Layer 2 of a small transformer language model trained on English Wikipedia (10 layers, counted from 0, width 64).
A neuron adds its activation times its output weights to the MLP's output. To switch it off is to set its activation to zero at one token and run the rest of the model.
A neuron's activation on a vector x is GELU(gate . x + bias) times (in . x + bias), where the dot is the dot product.

Input weights of the MLP neurons that the questions are about. A number n stands for (n - 500) times 0.0011.
n0 gate (bias -0.136): 413 201 384 532 491 428 579 518 129 257 393 524 283 344 401 779 443 402 457 780 438 372 737 594 441 387 444 270 388 604 316 579 759 417 494 684 421 474 694 606 651 795 351 491 507 595 907 459 553 452 541 362 526 882 254 393 695 420 650 737 536 597 419 521
n1 gate (bias -0.168): 531 582 259 624 361 700 532 548 659 433 635 662 487 462 465 770 412 232 395 392 567 367 451 332 763 473 341 561 822 852 356 386 479 358 206 571 527 882 553 892 354 525 393 534 411 474 473 609 462 510 651 418 552 555 393 615 188 762 427 386 542 486 266 357
n6 gate (bias -0.232): 579 246 510 704 555 540 511 424 275 440 330 502 547 385 473 518 412 293 421 553 440 684 265 425 491 542 850 380 390 776 540 221 487 563 621 402 448 327 565 688 420 748 228 603 452 610 598 720 417 425 405 729 227 476 531 517 526 500 340 513 638 498 503 379
n7 gate (bias -0.048): 610 493 665 517 358 494 287 366 373 549 547 471 297 614 358 513 403 431 696 433 590 690 175 573 407 460 532 487 347 385 468 488 747 466 462 297 595 683 594 610 474 574 542 354 659 517 540 613 492 378 448 478 541 480 578 591 472 566 546 424 471 505 618 502
n17 gate (bias -0.053): 445 564 658 669 245 728 565 535 530 463 388 558 494 475 276 606 191 560 595 566 410 589 295 557 275 466 528 532 527 293 525 410 591 605 450 710 619 548 413 716 544 344 612 128 582 466 336 454 428 467 280 431 483 519 661 451 513 476 618 472 628 289 491 530
n52 gate (bias -0.239): 655 620 526 421 506 520 410 331 267 440 768 642 303 525 637 536 376 271 569 516 519 669 378 452 355 732 638 527 636 440 385 209 337 741 671 791 369 485 620 536 515 353 580 532 775 544 570 613 317 215 462 498 746 383 608 449 532 778 299 674 360 462 369 823
n55 gate (bias -0.414): 350 433 647 525 673 461 602 233 653 498 553 494 490 517 575 341 568 486 434 596 584 446 370 524 303 648 813 563 448 466 503 582 565 534 531 290 372 583 710 307 478 667 471 533 523 609 653 664 320 384 551 446 632 401 473 376 550 409 467 364 517 478 477 329
n79 gate (bias -0.064): 778 592 503 327 942 402 269 552 535 315 453 166 739 342 637 619 393 411 534 435 607 461 333 640 662 561 573 674 650 758 588 461 637 526 870 367 320 591 520 182 589 380 402 548 423 446 658 518 420 424 465 476 516 268 463 168 639 448 500 576 858 651 496 486
n109 gate (bias -0.171): 361 532 612 413 290 436 470 519 276 367 862 527 531 440 280 582 381 369 637 652 578 460 694 470 631 296 408 602 570 297 610 464 331 502 477 352 510 658 319 617 484 734 309 651 580 556 671 507 610 527 492 205 558 547 490 550 845 471 546 627 433 486 360 495
n119 gate (bias -0.042): 445 420 386 548 391 470 439 345 398 480 472 602 418 560 334 509 207 572 389 560 648 344 603 474 586 247 476 427 611 300 688 544 689 525 548 496 586 590 456 513 398 553 511 702 584 464 360 561 447 333 304 643 207 447 723 547 674 694 346 754 336 449 502 535
n165 gate (bias -0.281): 463 224 367 497 464 515 563 498 469 500 615 478 632 522 475 344 411 472 312 436 585 428 534 504 696 329 672 694 488 605 678 657 594 439 527 449 733 657 491 548 466 776 474 513 562 452 365 561 335 600 613 412 726 490 471 475 531 467 441 519 520 503 388 446
n170 gate (bias 0.029): 398 476 547 618 585 626 554 305 433 492 404 419 472 414 673 482 475 554 579 540 404 426 614 609 292 498 594 749 449 588 375 289 549 729 527 455 632 553 775 440 563 415 542 573 605 410 518 305 520 377 524 484 430 353 492 559 627 424 349 443 351 762 485 234
n185 gate (bias -0.115): 69 229 606 769 411 608 638 449 461 332 418 450 641 778 499 697 427 624 351 518 361 377 576 337 617 392 395 734 413 375 477 308 629 769 535 535 616 622 318 396 437 568 383 463 609 379 649 596 708 382 137 460 576 405 484 543 609 634 599 440 568 429 662 456
n0 in (bias 0.247): 523 390 464 656 638 614 513 479 357 721 382 440 421 475 531 582 543 402 257 428 533 335 512 579 631 303 358 276 525 403 396 575 428 601 499 494 335 457 848 675 524 581 480 487 607 605 476 253 386 263 586 664 310 401 478 351 428 488 539 557 379 513 443 493
n1 in (bias -0.117): 500 717 73 561 615 661 153 669 685 433 801 657 584 428 708 666 306 413 374 446 532 505 449 473 655 565 383 630 698 452 518 362 633 206 693 585 512 540 603 429 681 493 414 323 530 655 306 638 252 388 587 396 349 391 483 559 422 615 606 435 290 379 735 398
n6 in (bias 0.002): 527 582 131 527 628 573 384 464 683 690 342 355 735 635 730 553 552 302 425 662 510 597 983 321 562 434 505 483 610 437 484 689 441 421 434 532 311 402 574 290 265 585 505 387 193 170 479 524 440 675 468 237 636 477 487 570 409 526 426 372 438 451 517 573
n7 in (bias 0.010): 314 329 427 343 463 458 672 505 426 374 656 575 464 410 654 393 564 654 303 532 537 375 492 554 541 527 784 465 485 689 485 452 239 595 440 500 442 413 519 263 643 517 520 453 544 504 558 556 509 603 448 406 461 511 336 745 680 614 739 635 577 462 614 577
n17 in (bias -0.070): 328 578 632 424 559 585 633 519 263 483 713 413 428 574 393 247 779 555 336 373 497 422 528 467 436 280 208 511 641 487 430 483 414 698 482 339 260 440 424 444 486 473 665 591 450 502 440 656 491 557 598 654 515 663 215 542 434 527 647 597 484 246 373 738
n52 in (bias 0.032): 237 314 658 411 691 323 527 832 420 223 486 317 564 731 620 587 501 508 953 474 689 699 406 627 479 389 595 685 377 229 826 319 555 511 584 409 736 536 260 441 576 301 555 271 454 643 193 523 537 609 500 476 559 372 564 427 394 386 511 552 466 530 613 472
n55 in (bias 0.042): 519 208 540 492 247 440 424 495 426 456 630 427 442 609 493 787 227 381 500 401 539 631 692 404 590 287 815 528 698 590 631 640 681 412 513 441 563 511 413 666 621 732 344 545 394 496 616 555 553 441 547 539 621 402 565 444 531 626 448 424 590 494 225 390
n79 in (bias -0.022): 326 566 537 443 433 669 610 269 498 242 694 417 573 646 349 681 280 745 539 700 324 303 477 571 419 415 353 452 503 531 272 554 613 646 567 621 781 375 622 332 429 488 373 462 722 732 535 370 499 546 332 623 424 818 453 511 513 343 517 399 523 591 307 296
n109 in (bias 0.108): 440 540 357 290 352 549 551 698 429 487 683 397 528 420 510 448 630 438 597 500 602 514 575 251 610 426 624 502 455 622 432 371 544 581 428 314 402 537 410 584 464 635 551 794 658 610 366 553 593 637 521 466 483 453 426 445 553 537 467 542 651 210 453 543
n119 in (bias 0.058): 548 390 738 509 405 717 412 508 402 602 511 589 488 575 412 362 377 661 442 375 441 669 391 494 482 563 446 490 703 460 420 487 650 631 667 634 554 453 248 588 549 670 558 450 431 805 511 491 356 305 530 660 355 518 946 335 552 655 333 756 546 394 456 466
n165 in (bias 0.004): 514 652 499 531 473 491 393 444 578 673 604 495 228 551 556 634 641 615 465 496 543 332 522 533 409 369 330 625 326 409 481 490 400 470 573 433 506 346 374 477 712 252 679 421 421 437 281 458 533 536 343 314 341 505 672 440 375 289 670 399 461 499 582 362
n170 in (bias -0.147): 484 487 467 583 601 260 607 542 561 396 644 483 445 502 400 605 698 638 394 554 320 411 380 628 488 627 366 392 486 407 591 609 509 462 434 399 614 566 516 720 491 463 558 494 370 649 505 463 681 414 433 531 474 453 305 258 482 597 489 281 477 208 740 331
n185 in (bias -0.082): 584 545 470 819 422 387 114 459 431 478 634 614 607 735 466 619 626 401 221 579 457 477 451 386 274 452 558 294 270 511 435 591 593 692 478 548 576 640 496 464 363 727 415 462 670 335 551 524 564 667 608 269 430 587 562 422 518 500 664 258 473 569 646 781

Output weights of the MLP neurons that the questions are about. A number n stands for (n - 500) times 0.00092.
n0: 498 621 655 546 579 509 772 593 686 315 704 356 739 670 574 260 542 527 570 534 474 610 473 546 485 687 510 612 463 475 334 490 361 536 208 306 635 441 372 418 436 224 529 520 609 532 551 567 587 382 574 466 493 279 796 600 382 338 407 332 592 236 531 347
n1: 536 409 639 422 497 596 783 371 391 719 474 410 353 453 820 460 317 383 258 549 607 805 500 230 429 630 462 810 501 563 371 286 646 579 492 607 243 509 544 474 571 356 461 564 585 342 515 433 671 589 544 615 503 977 434 553 274 479 430 242 650 409 488 318
n6: 658 449 405 422 488 419 239 518 540 553 618 397 439 789 287 570 493 295 561 519 624 187 713 497 480 315 384 312 583 274 534 780 500 372 605 462 749 368 368 542 685 440 399 672 447 669 676 806 346 535 686 348 566 627 461 564 676 559 493 195 461 422 569 503
n7: 568 707 400 245 427 579 445 407 616 447 527 475 603 647 622 534 383 714 347 471 713 656 446 468 577 381 780 486 655 499 487 589 475 519 600 505 569 451 313 564 488 493 535 351 488 665 370 554 608 290 418 203 278 500 514 598 493 389 344 615 347 381 740 481
n17: 351 479 637 480 522 523 436 657 525 710 299 415 450 581 364 631 376 380 388 508 483 506 494 628 532 424 570 299 479 407 412 370 653 317 774 546 699 611 457 505 514 319 465 519 709 532 445 578 713 263 374 574 413 371 513 509 659 585 498 444 285 505 752 610
n52: 484 311 483 590 429 492 439 534 218 857 485 563 319 567 681 663 434 568 238 502 629 678 370 391 387 500 237 393 568 625 675 224 327 350 522 644 541 762 603 330 302 357 422 659 760 510 520 365 658 457 327 195 598 464 640 403 685 627 795 544 308 840 355 596
n55: 506 389 574 508 569 558 258 690 365 511 536 589 523 443 452 468 407 550 520 426 514 576 658 432 739 337 502 554 500 580 503 393 592 372 479 529 587 413 510 695 536 440 521 587 352 583 523 509 658 586 490 522 407 563 636 490 312 637 224 513 492 478 415 520
n79: 380 504 285 362 569 457 801 357 514 414 612 682 449 599 173 703 339 420 413 958 195 459 616 380 769 435 368 719 474 298 444 884 514 548 447 379 610 565 618 665 461 557 450 384 366 675 192 543 448 381 492 288 707 422 561 566 350 626 573 489 601 683 442 511
n109: 470 387 592 299 437 414 487 492 565 496 530 408 572 438 493 392 671 449 263 724 644 358 563 299 360 298 581 670 703 402 309 516 551 666 373 484 406 597 537 602 585 634 689 584 631 737 558 560 376 527 624 579 290 670 502 368 431 309 208 420 552 540 500 546
n119: 571 477 510 529 714 552 466 683 613 566 419 443 431 449 513 432 611 475 586 346 491 652 492 549 474 614 380 578 289 654 92 439 367 487 365 322 639 689 476 311 424 359 570 553 404 590 548 514 439 608 601 373 713 629 413 558 456 591 691 376 597 774 352 326
n165: 691 251 647 358 535 441 567 548 586 844 389 392 376 427 675 765 515 239 625 477 462 454 491 507 505 606 531 549 478 466 347 502 418 578 570 510 583 520 440 393 573 579 515 399 588 450 435 652 676 505 321 530 512 571 494 456 520 217 608 466 512 587 479 393
n170: 413 550 519 629 518 406 557 417 507 556 349 574 199 521 502 286 447 567 648 614 513 436 640 496 560 282 448 344 439 682 554 562 392 352 632 301 767 590 287 598 538 557 625 471 732 529 255 552 479 338 480 604 645 390 340 373 544 477 454 486 559 458 612 641
n185: 646 187 705 549 500 549 500 641 751 111 297 500 502 534 359 600 548 578 817 278 646 683 574 468 654 472 382 523 545 66 447 504 451 586 345 530 377 581 472 128 560 450 325 532 588 685 471 596 521 339 633 615 603 562 520 405 533 229 597 494 648 445 654 375

Each question names a token from some text and the token that comes next. It shows the vector x that enters the MLP there. A number n stands for (n - 500) times 0.0044.

Then comes g, the gradient of the next token's log-probability with respect to the MLP's output, scaled to length 1. A neuron's effect is roughly proportional to its activation times (output weights . g). A number n stands for (n - 500) times 0.0012.

"Mus", then "ic "
x: 421 343 556 465 715 623 357 558 800 447 659 551 530 142 492 381 231 391 576 537 689 560 738 672 335 532 749 422 561 469 513 585 378 752 244 495 475 448 590 669 478 487 438 380 692 530 473 499 735 415 372 468 696 510 469 452 241 656 546 347 421 344 518 231
g: 462 424 394 528 462 440 597 511 587 597 713 612 553 504 637 493 595 517 658 507 648 446 402 370 555 356 514 682 461 611 620 383 362 398 405 485 463 632 541 415 624 746 365 581 607 499 455 435 604 387 415 495 636 538 461 256 354 404 489 416 540 331 420 403
Which neuron, switched off, lowers the next token's probability most? n17

"a ", then "|"
x: 358 264 423 619 422 351 398 522 575 400 505 584 506 352 273 234 544 156 395 531 523 464 732 654 424 381 835 512 840 499 510 726 592 588 431 456 722 626 606 439 458 398 524 450 495 772 651 466 599 334 345 627 599 357 700 561 403 559 601 407 487 518 495 291
g: 565 285 465 535 370 628 444 478 357 496 592 644 477 420 472 287 445 468 381 551 420 617 586 626 672 454 488 432 444 494 774 472 738 639 431 558 508 514 505 518 466 578 477 618 528 599 468 542 509 448 477 334 281 453 672 594 460 602 281 511 491 476 355 530
Which two neurons, each switched off alone, lower its probability most, in order? n55, n165

"b", then "os"
x: 479 395 608 614 512 395 254 552 626 531 610 565 549 504 426 310 402 304 483 503 315 594 725 442 408 408 979 219 715 449 839 681 434 655 463 471 517 578 570 427 349 615 543 393 404 748 666 459 539 355 441 482 378 444 583 499 321 294 612 472 410 301 587 440
g: 388 436 647 400 683 563 474 501 612 515 392 481 460 492 507 599 284 664 393 586 476 491 546 402 467 354 449 401 575 329 295 496 428 561 476 440 607 391 605 449 579 390 371 590 492 353 627 674 453 585 612 556 323 520 565 330 490 576 722 594 502 648 498 633
Which neuron, switched off, lowers the next token's probability most? n6

"' ", then "de"
x: 486 316 403 663 504 349 370 549 716 510 487 505 302 445 125 196 366 336 326 497 475 495 779 666 394 419 748 512 669 483 611 551 614 669 542 466 522 718 639 426 426 454 537 370 443 749 508 349 576 142 344 617 708 361 701 610 390 633 604 444 607 438 600 473
g: 587 307 564 728 465 499 401 427 478 521 511 289 407 440 456 354 444 641 659 433 545 588 489 604 699 395 511 441 332 527 505 511 669 474 464 536 488 513 393 534 596 328 612 430 522 568 484 458 647 642 332 447 366 517 569 575 538 531 198 537 577 590 469 640
Which neuron, switched off, raises the next token's probability most? n17

", ", then "Gu"
x: 458 158 464 655 549 525 162 565 584 476 590 502 342 501 347 210 390 343 271 547 526 475 551 569 391 469 866 584 722 574 540 771 557 509 704 441 584 657 579 479 508 379 500 457 405 692 664 246 622 227 319 556 600 389 529 525 538 697 611 379 397 528 443 615
g: 440 426 341 624 303 505 426 437 546 317 474 617 503 493 595 294 516 670 476 474 411 679 484 521 719 523 435 410 357 450 506 592 516 466 620 596 593 368 480 685 529 317 540 490 833 492 451 473 510 572 467 390 314 601 491 439 569 573 418 537 597 525 489 495
Which neuron, switched off, raises the next token's probability most? n119

"ro", then "ke"
x: 315 468 546 483 311 442 367 568 604 501 544 502 559 433 479 276 278 321 576 558 432 460 614 482 466 350 902 392 901 428 813 746 551 642 579 354 656 634 777 546 454 488 491 498 520 683 421 319 770 328 552 536 261 405 244 497 432 360 504 454 413 461 432 466
g: 570 445 701 578 646 391 506 491 371 455 543 577 503 642 468 656 506 578 343 475 419 606 278 422 443 549 635 510 489 446 513 456 651 379 512 470 427 696 690 488 459 215 497 457 589 371 367 356 513 753 432 500 557 627 524 444 399 428 518 621 399 517 476 454
Which neuron, switched off, raises the next token's probability most? n170

"most ", then "not"
x: 368 257 483 488 797 512 456 723 530 478 690 458 611 430 358 192 534 343 499 544 406 440 701 444 465 257 735 467 644 457 468 535 640 563 616 595 360 766 622 518 434 375 482 457 286 621 612 320 711 184 272 585 655 279 590 612 489 578 558 560 517 515 595 208
g: 452 531 534 433 569 625 528 343 516 435 475 477 541 372 618 712 599 541 452 616 365 547 426 342 516 166 644 394 603 496 404 579 516 337 608 549 698 514 368 613 599 453 523 713 455 355 348 445 467 444 491 566 427 471 446 602 444 510 604 452 495 476 709 452
Which neuron, switched off, raises the next token's probability most? n79

"County ", then "Ar"
x: 504 567 323 588 312 399 298 599 573 529 640 481 368 476 172 312 370 345 425 434 689 546 734 613 437 428 773 509 781 483 531 708 480 793 637 464 356 522 662 261 300 400 351 520 574 747 742 402 641 324 465 502 426 450 550 528 495 654 597 324 395 386 534 339
g: 388 543 355 425 527 392 268 554 971 337 534 487 512 521 623 551 555 416 540 740 470 390 530 514 479 495 655 427 517 326 458 438 397 410 598 534 569 497 435 537 456 540 619 468 554 487 572 447 516 390 506 469 433 398 504 632 659 555 585 416 522 440 462 454
Which neuron, switched off, lowers the next token's probability most? n52

"S", then "por"
x: 338 446 585 387 549 503 362 508 599 545 677 605 672 465 370 236 311 197 543 550 363 599 679 601 498 406 805 290 572 524 729 867 414 640 632 436 573 555 513 475 633 472 299 328 484 585 654 351 755 158 349 551 676 501 365 519 446 496 520 456 228 592 537 330
g: 655 514 436 324 304 536 641 532 459 338 476 255 599 554 512 571 435 459 499 509 532 554 396 419 635 388 391 636 337 584 491 598 520 680 546 380 555 584 594 504 467 473 457 656 362 578 390 501 443 282 396 615 509 627 388 535 500 478 394 551 653 472 644 697
Which neuron, switched off, raises the next token's probability most? n109

"In ", then "16"
x: 400 407 346 701 433 483 414 648 570 409 726 536 507 301 371 256 352 301 424 664 427 378 629 659 586 472 771 582 596 530 466 871 716 643 611 545 496 576 509 496 328 395 354 268 318 556 629 584 667 381 435 515 827 253 633 376 330 572 618 425 485 345 406 400
g: 480 451 697 474 358 488 661 452 412 643 520 479 462 568 391 278 581 474 580 403 721 478 401 376 536 584 422 467 451 638 381 564 562 415 575 431 370 491 460 392 426 389 665 496 497 656 638 537 457 481 217 380 435 582 526 603 519 654 491 530 697 382 609 568
Which neuron, switched off, lowers the next token's probability most? n1

"J", then "an "
x: 433 394 581 546 880 427 380 437 466 597 629 830 454 320 422 320 244 293 582 510 480 561 716 563 498 601 736 351 679 559 675 673 310 679 467 391 612 629 427 503 414 562 315 524 528 616 638 354 755 211 343 497 542 353 389 477 362 519 560 347 428 549 452 266
g: 677 369 464 640 391 565 584 376 450 416 589 589 565 608 610 637 580 429 470 619 296 455 459 499 296 735 455 480 364 457 381 537 532 496 592 386 463 275 486 428 518 589 524 551 524 530 350 383 442 346 491 595 705 374 613 499 397 554 656 582 476 644 427 528
Which neuron, switched off, lowers the next token's probability most? n109

"A ", then "Bo"
x: 415 256 438 533 480 334 515 520 620 415 498 535 447 364 239 209 537 254 363 501 534 530 766 631 487 432 769 611 762 568 471 713 595 666 453 487 503 625 608 451 441 386 434 398 424 763 648 468 625 185 313 720 725 289 671 567 355 555 524 532 444 528 514 327
g: 422 439 430 532 421 410 521 701 593 474 517 741 384 423 530 492 582 552 298 620 446 595 548 511 663 423 317 509 501 407 476 425 447 582 537 415 391 303 547 699 557 694 425 500 682 554 580 633 437 513 481 393 297 499 365 328 399 575 522 487 487 655 503 607
Which neuron, switched off, raises the next token's probability most? n119

"p", then "ed "
x: 442 356 682 452 490 337 254 367 634 427 718 477 444 467 405 223 393 359 487 701 424 605 600 419 519 438 842 242 785 565 882 581 343 590 500 546 564 702 548 506 344 579 490 496 338 815 544 395 719 293 481 523 548 535 574 476 365 223 618 407 358 470 596 415
g: 364 644 538 480 488 592 489 438 222 463 469 503 451 703 489 609 391 567 558 465 429 430 666 490 356 310 550 535 435 435 411 396 670 508 562 399 514 499 324 519 425 393 497 594 425 525 356 601 671 629 476 535 647 551 563 715 372 564 635 578 289 487 599 507
Which neuron, switched off, lowers the next token's probability most? n55

"of ", then "mod"
x: 409 288 399 682 403 414 295 588 579 496 617 516 465 439 385 336 438 360 397 621 411 414 627 610 520 445 903 516 725 371 490 741 535 538 726 533 401 577 716 487 417 471 445 357 372 637 762 337 811 295 335 534 597 251 604 524 422 604 641 477 471 364 311 411
g: 537 584 358 452 406 421 521 490 785 396 410 402 616 505 609 555 497 580 532 530 415 605 529 559 464 362 607 417 657 559 498 385 471 377 381 436 601 569 361 606 525 318 593 580 412 270 486 425 597 497 583 639 706 415 541 634 565 280 375 499 515 516 617 372
Which neuron, switched off, lowers the next token's probability most? n0

"of ", then "Thom"
x: 455 309 359 664 378 440 299 571 560 488 604 495 496 456 390 340 455 366 400 639 461 430 605 593 504 459 895 511 754 377 512 753 573 520 758 496 413 596 716 442 396 469 415 361 361 634 765 341 813 303 322 542 588 263 557 483 414 640 653 489 468 338 325 404
g: 526 459 605 527 599 649 452 432 657 489 552 665 402 499 434 360 530 431 433 489 561 413 329 455 415 272 538 472 357 356 568 344 473 576 446 530 314 555 533 571 465 608 398 464 578 682 506 642 373 567 376 539 420 629 522 400 493 844 489 474 685 544 478 565
Which neuron, switched off, raises the next token's probability most? n0

"in ", then "F"
x: 485 340 402 749 329 456 396 520 553 467 676 566 534 415 374 212 383 322 423 622 529 419 653 609 410 327 818 465 762 513 460 907 632 596 663 501 452 591 656 448 391 301 398 309 448 704 607 467 647 408 426 532 670 330 641 451 481 606 725 439 391 370 295 295
g: 401 413 380 567 674 267 308 553 519 609 514 722 469 563 561 299 500 586 459 494 430 427 582 548 581 436 389 390 643 268 442 509 516 554 626 553 554 411 418 558 604 547 432 369 535 649 509 332 353 588 475 553 487 399 537 372 458 641 432 620 635 573 544 660
Which two neurons, each switched off alone, lower its probability most, in order? n55, n165

"uc", then "e "
x: 631 189 458 683 515 636 469 401 530 487 448 462 391 364 487 336 302 277 510 669 527 598 626 467 518 452 775 367 848 427 813 519 457 625 424 409 480 702 669 455 544 598 548 452 572 670 578 310 831 378 519 669 622 449 355 546 184 391 543 237 352 475 396 348
g: 549 462 324 576 679 653 671 543 530 550 643 638 696 547 373 686 389 517 561 448 403 384 678 425 427 402 497 522 395 514 494 469 515 426 465 504 470 333 542 343 455 324 611 387 501 524 494 320 457 448 473 450 361 327 467 729 454 544 516 702 584 544 593 494
Which two neurons, each switched off alone, lower its probability most, in order? n1, n165

"B", then "ost"
x: 466 511 504 548 688 464 269 543 613 589 601 750 550 475 276 351 226 220 397 490 355 663 757 454 462 461 892 227 668 459 691 754 431 667 491 352 643 493 547 447 468 511 393 436 378 717 672 438 686 299 397 519 491 339 467 590 422 290 516 488 378 454 547 431
g: 328 448 525 429 504 646 318 524 583 515 624 530 587 364 590 533 432 660 513 612 448 429 481 463 668 374 381 320 398 462 466 592 485 477 485 647 604 401 579 317 599 504 173 535 371 530 499 435 462 614 450 385 607 417 606 529 581 619 426 515 461 673 611 656
Which two neurons, each switched off alone, lower its probability most, in order? n6, n55

"in ", then "ro"
x: 511 342 386 783 354 438 409 566 520 456 656 597 537 427 390 202 389 340 413 615 481 373 614 597 416 359 830 474 758 528 467 906 638 578 645 519 452 589 640 546 364 303 398 281 424 682 621 496 679 393 376 543 679 314 620 499 458 607 724 412 352 378 334 298
g: 428 518 554 559 437 479 409 430 464 368 371 279 519 477 644 524 447 513 747 387 321 525 781 720 544 580 504 375 630 508 465 461 450 592 456 376 633 583 478 347 547 373 584 447 506 495 540 337 524 555 559 594 675 505 637 667 427 459 429 401 534 538 445 343
Which neuron, switched off, raises the next token's probability most? n165

"ol", then "n"
x: 387 392 494 604 564 586 348 439 642 534 551 509 607 378 462 341 408 322 502 523 421 621 664 328 345 282 859 328 813 551 802 719 516 715 518 519 542 636 730 427 560 480 500 394 459 588 302 206 827 355 394 509 626 513 453 344 375 510 495 495 476 475 399 317
g: 560 502 640 425 509 459 654 373 637 448 673 582 687 351 528 381 468 610 398 622 493 497 458 406 284 621 695 681 533 558 474 542 463 376 578 403 441 693 528 445 420 511 399 509 441 655 492 342 393 308 346 512 454 474 609 407 613 435 615 535 427 404 606 417
Which neuron, switched off, lowers the next token's probability most? n6

"riv", then "en "
x: 623 439 601 645 539 658 309 447 371 463 644 600 488 608 516 312 373 303 290 595 538 583 687 314 365 439 944 333 617 603 624 533 635 679 384 510 356 630 443 474 348 422 623 436 496 699 620 284 676 400 493 495 358 457 367 556 319 441 680 553 548 293 560 188
g: 456 629 585 516 635 690 296 381 486 504 398 545 615 521 400 620 664 453 335 528 474 396 368 456 234 480 451 554 544 559 504 669 510 553 657 347 455 431 409 451 513 639 546 643 563 317 391 594 426 289 581 516 637 583 469 662 523 396 484 552 469 383 535 527
Which neuron, switched off, lowers the next token's probability most? n6

"*", then " "
x: 635 244 495 578 557 515 325 434 390 694 557 740 478 550 288 224 248 291 328 548 435 454 785 458 369 585 909 424 619 440 738 625 490 575 329 553 475 686 572 585 494 491 537 384 433 732 565 425 580 355 322 551 631 458 525 500 362 402 565 356 504 478 522 392
g: 759 442 370 515 510 443 605 383 445 604 547 342 447 500 583 365 363 753 436 434 613 334 577 443 471 424 396 487 603 488 504 428 386 429 363 483 584 587 524 633 423 575 691 434 593 583 660 710 592 441 569 340 559 639 468 409 345 567 533 412 542 413 485 415
Which neuron, switched off, lowers the next token's probability most? n17

"sc", then "ore"
x: 438 397 550 686 517 542 184 572 672 349 629 427 536 412 351 288 421 469 545 498 293 615 749 411 358 510 815 382 696 483 811 543 387 750 368 459 477 616 495 506 616 654 527 352 437 661 391 452 651 405 532 291 711 388 469 683 209 360 572 526 387 510 537 370
g: 357 465 660 362 356 519 603 497 335 417 547 564 323 212 476 468 533 621 496 560 492 476 432 521 574 445 432 384 457 571 562 468 680 458 545 568 701 416 418 464 502 489 583 480 472 379 625 625 583 522 609 305 530 327 792 563 390 629 507 521 551 564 425 591
Which neuron, switched off, raises the next token's probability most? n52

"House ", then "M"
x: 606 559 323 505 492 432 279 494 682 481 709 588 408 495 173 329 418 338 394 506 515 630 713 550 447 334 814 512 705 606 394 677 539 724 629 559 321 657 685 148 327 421 323 426 440 673 666 348 702 341 429 416 491 502 777 426 426 616 597 418 448 401 528 294
g: 514 434 334 634 514 493 485 567 784 503 392 586 474 482 503 449 456 423 423 626 345 564 631 596 571 569 510 376 471 302 420 529 417 389 754 404 419 519 492 537 346 394 546 542 571 616 459 456 408 440 408 527 445 229 483 528 693 588 473 630 669 666 501 495
Which neuron, switched off, lowers the next token's probability most? n79

"0", then "*"
x: 344 414 622 511 419 424 383 505 554 653 574 627 561 546 338 171 368 240 552 474 374 511 574 369 458 535 819 579 711 513 782 747 688 696 380 574 428 711 689 366 594 529 365 388 332 564 510 279 730 369 248 456 557 343 381 534 363 445 561 535 511 491 438 421
g: 559 514 308 521 554 548 530 231 457 479 521 628 649 530 561 537 615 590 480 475 562 520 562 595 472 423 504 434 414 459 494 371 473 377 522 606 471 381 397 544 529 306 539 570 522 564 351 644 354 458 502 670 447 525 646 438 454 527 209 474 651 822 411 518
Which neuron, switched off, lowers the next token's probability most? n55

"ro", then "y"
x: 320 478 538 495 337 435 377 539 584 489 544 495 519 421 539 289 250 328 584 547 433 466 614 490 457 348 889 397 887 395 846 725 565 656 595 362 635 606 776 527 488 484 522 471 507 700 424 314 803 317 557 517 253 388 257 505 409 344 499 467 410 494 446 504
g: 482 639 334 538 621 349 496 496 617 434 646 658 480 600 559 603 356 491 426 628 700 578 452 450 618 419 569 445 491 659 384 461 391 517 600 560 515 665 457 412 399 474 507 442 317 598 419 655 522 396 503 329 420 541 560 563 339 423 383 669 441 239 564 498
Which neuron, switched off, raises the next token's probability most? n0

"(", then "3"
x: 426 441 384 662 363 287 341 570 557 579 654 527 540 532 476 145 350 267 339 600 524 641 576 429 307 377 864 537 724 580 618 780 412 571 650 433 613 673 702 512 376 480 444 347 330 769 569 290 717 342 351 380 580 440 683 548 513 562 467 399 342 513 377 568
g: 499 724 621 479 437 623 601 382 564 528 495 392 621 597 410 552 350 427 426 517 591 522 543 441 306 636 558 484 577 687 769 440 533 561 379 296 579 576 601 377 489 596 404 536 348 503 580 405 529 487 681 520 526 552 468 359 278 412 440 420 454 430 524 357
Which neuron, switched off, lowers the next token's probability most? n165

"D", then "ev"
x: 190 376 565 555 595 412 312 418 481 488 542 854 480 477 371 283 368 248 576 545 344 522 696 525 539 546 756 425 781 542 817 764 405 702 493 458 408 475 437 407 537 450 345 421 541 607 658 434 769 284 441 414 687 409 496 627 424 528 647 469 234 533 440 262
g: 330 528 577 548 303 475 476 490 463 406 406 402 630 429 477 624 603 553 526 459 399 441 340 520 382 594 490 643 569 498 595 465 560 438 834 530 373 613 386 762 461 523 294 535 577 398 521 502 455 474 578 416 511 536 350 423 585 492 713 574 357 584 580 423
Which neuron, switched off, lowers the next token's probability most? n109

"ed", then "o "
x: 479 442 505 536 584 560 327 403 708 320 656 519 573 471 408 267 201 253 650 573 476 651 633 554 434 340 750 437 625 417 829 898 602 628 534 529 539 644 697 539 418 506 493 335 388 631 558 258 608 395 496 450 396 495 419 559 370 314 770 435 461 304 335 411
g: 670 480 668 458 582 525 594 320 553 591 372 499 438 461 592 494 594 582 453 508 651 427 315 546 364 223 657 531 576 359 629 467 359 669 419 409 529 595 478 369 605 482 424 472 456 355 376 737 427 682 398 438 505 614 511 451 472 521 650 506 447 508 475 482
Which neuron, switched off, lowers the next token's probability most? n17

"several ", then "coun"
x: 302 329 405 626 564 411 362 672 532 442 559 476 527 377 294 201 574 368 431 579 477 552 619 504 477 330 789 559 794 573 460 526 712 606 561 648 307 675 698 384 410 380 411 423 396 579 596 379 755 247 363 601 753 213 695 594 428 573 504 525 624 430 492 288
g: 507 499 453 386 535 344 452 589 373 589 418 354 537 511 458 549 552 434 426 647 494 586 747 465 476 550 244 502 490 665 476 482 293 526 505 684 531 339 558 497 482 354 371 536 680 389 581 709 676 553 481 593 550 549 430 596 535 569 404 643 424 340 400 431
Which neuron, switched off, lowers the next token's probability most? n185

"u", then "es"
x: 446 298 499 715 272 406 366 400 477 543 560 417 508 441 505 302 477 299 548 613 474 664 556 506 417 439 785 270 892 464 803 762 558 602 591 329 420 573 593 442 467 457 518 506 671 597 727 202 754 204 523 464 545 550 546 533 355 373 693 331 501 458 478 368
g: 476 518 649 381 507 486 357 505 365 600 581 480 566 548 434 626 551 376 528 627 593 385 358 436 733 431 482 406 580 615 637 525 535 607 443 557 333 635 384 503 563 322 584 380 626 451 614 532 409 621 653 374 526 518 594 226 513 470 360 637 407 464 360 459
Which neuron, switched off, raises the next token's probability most? n0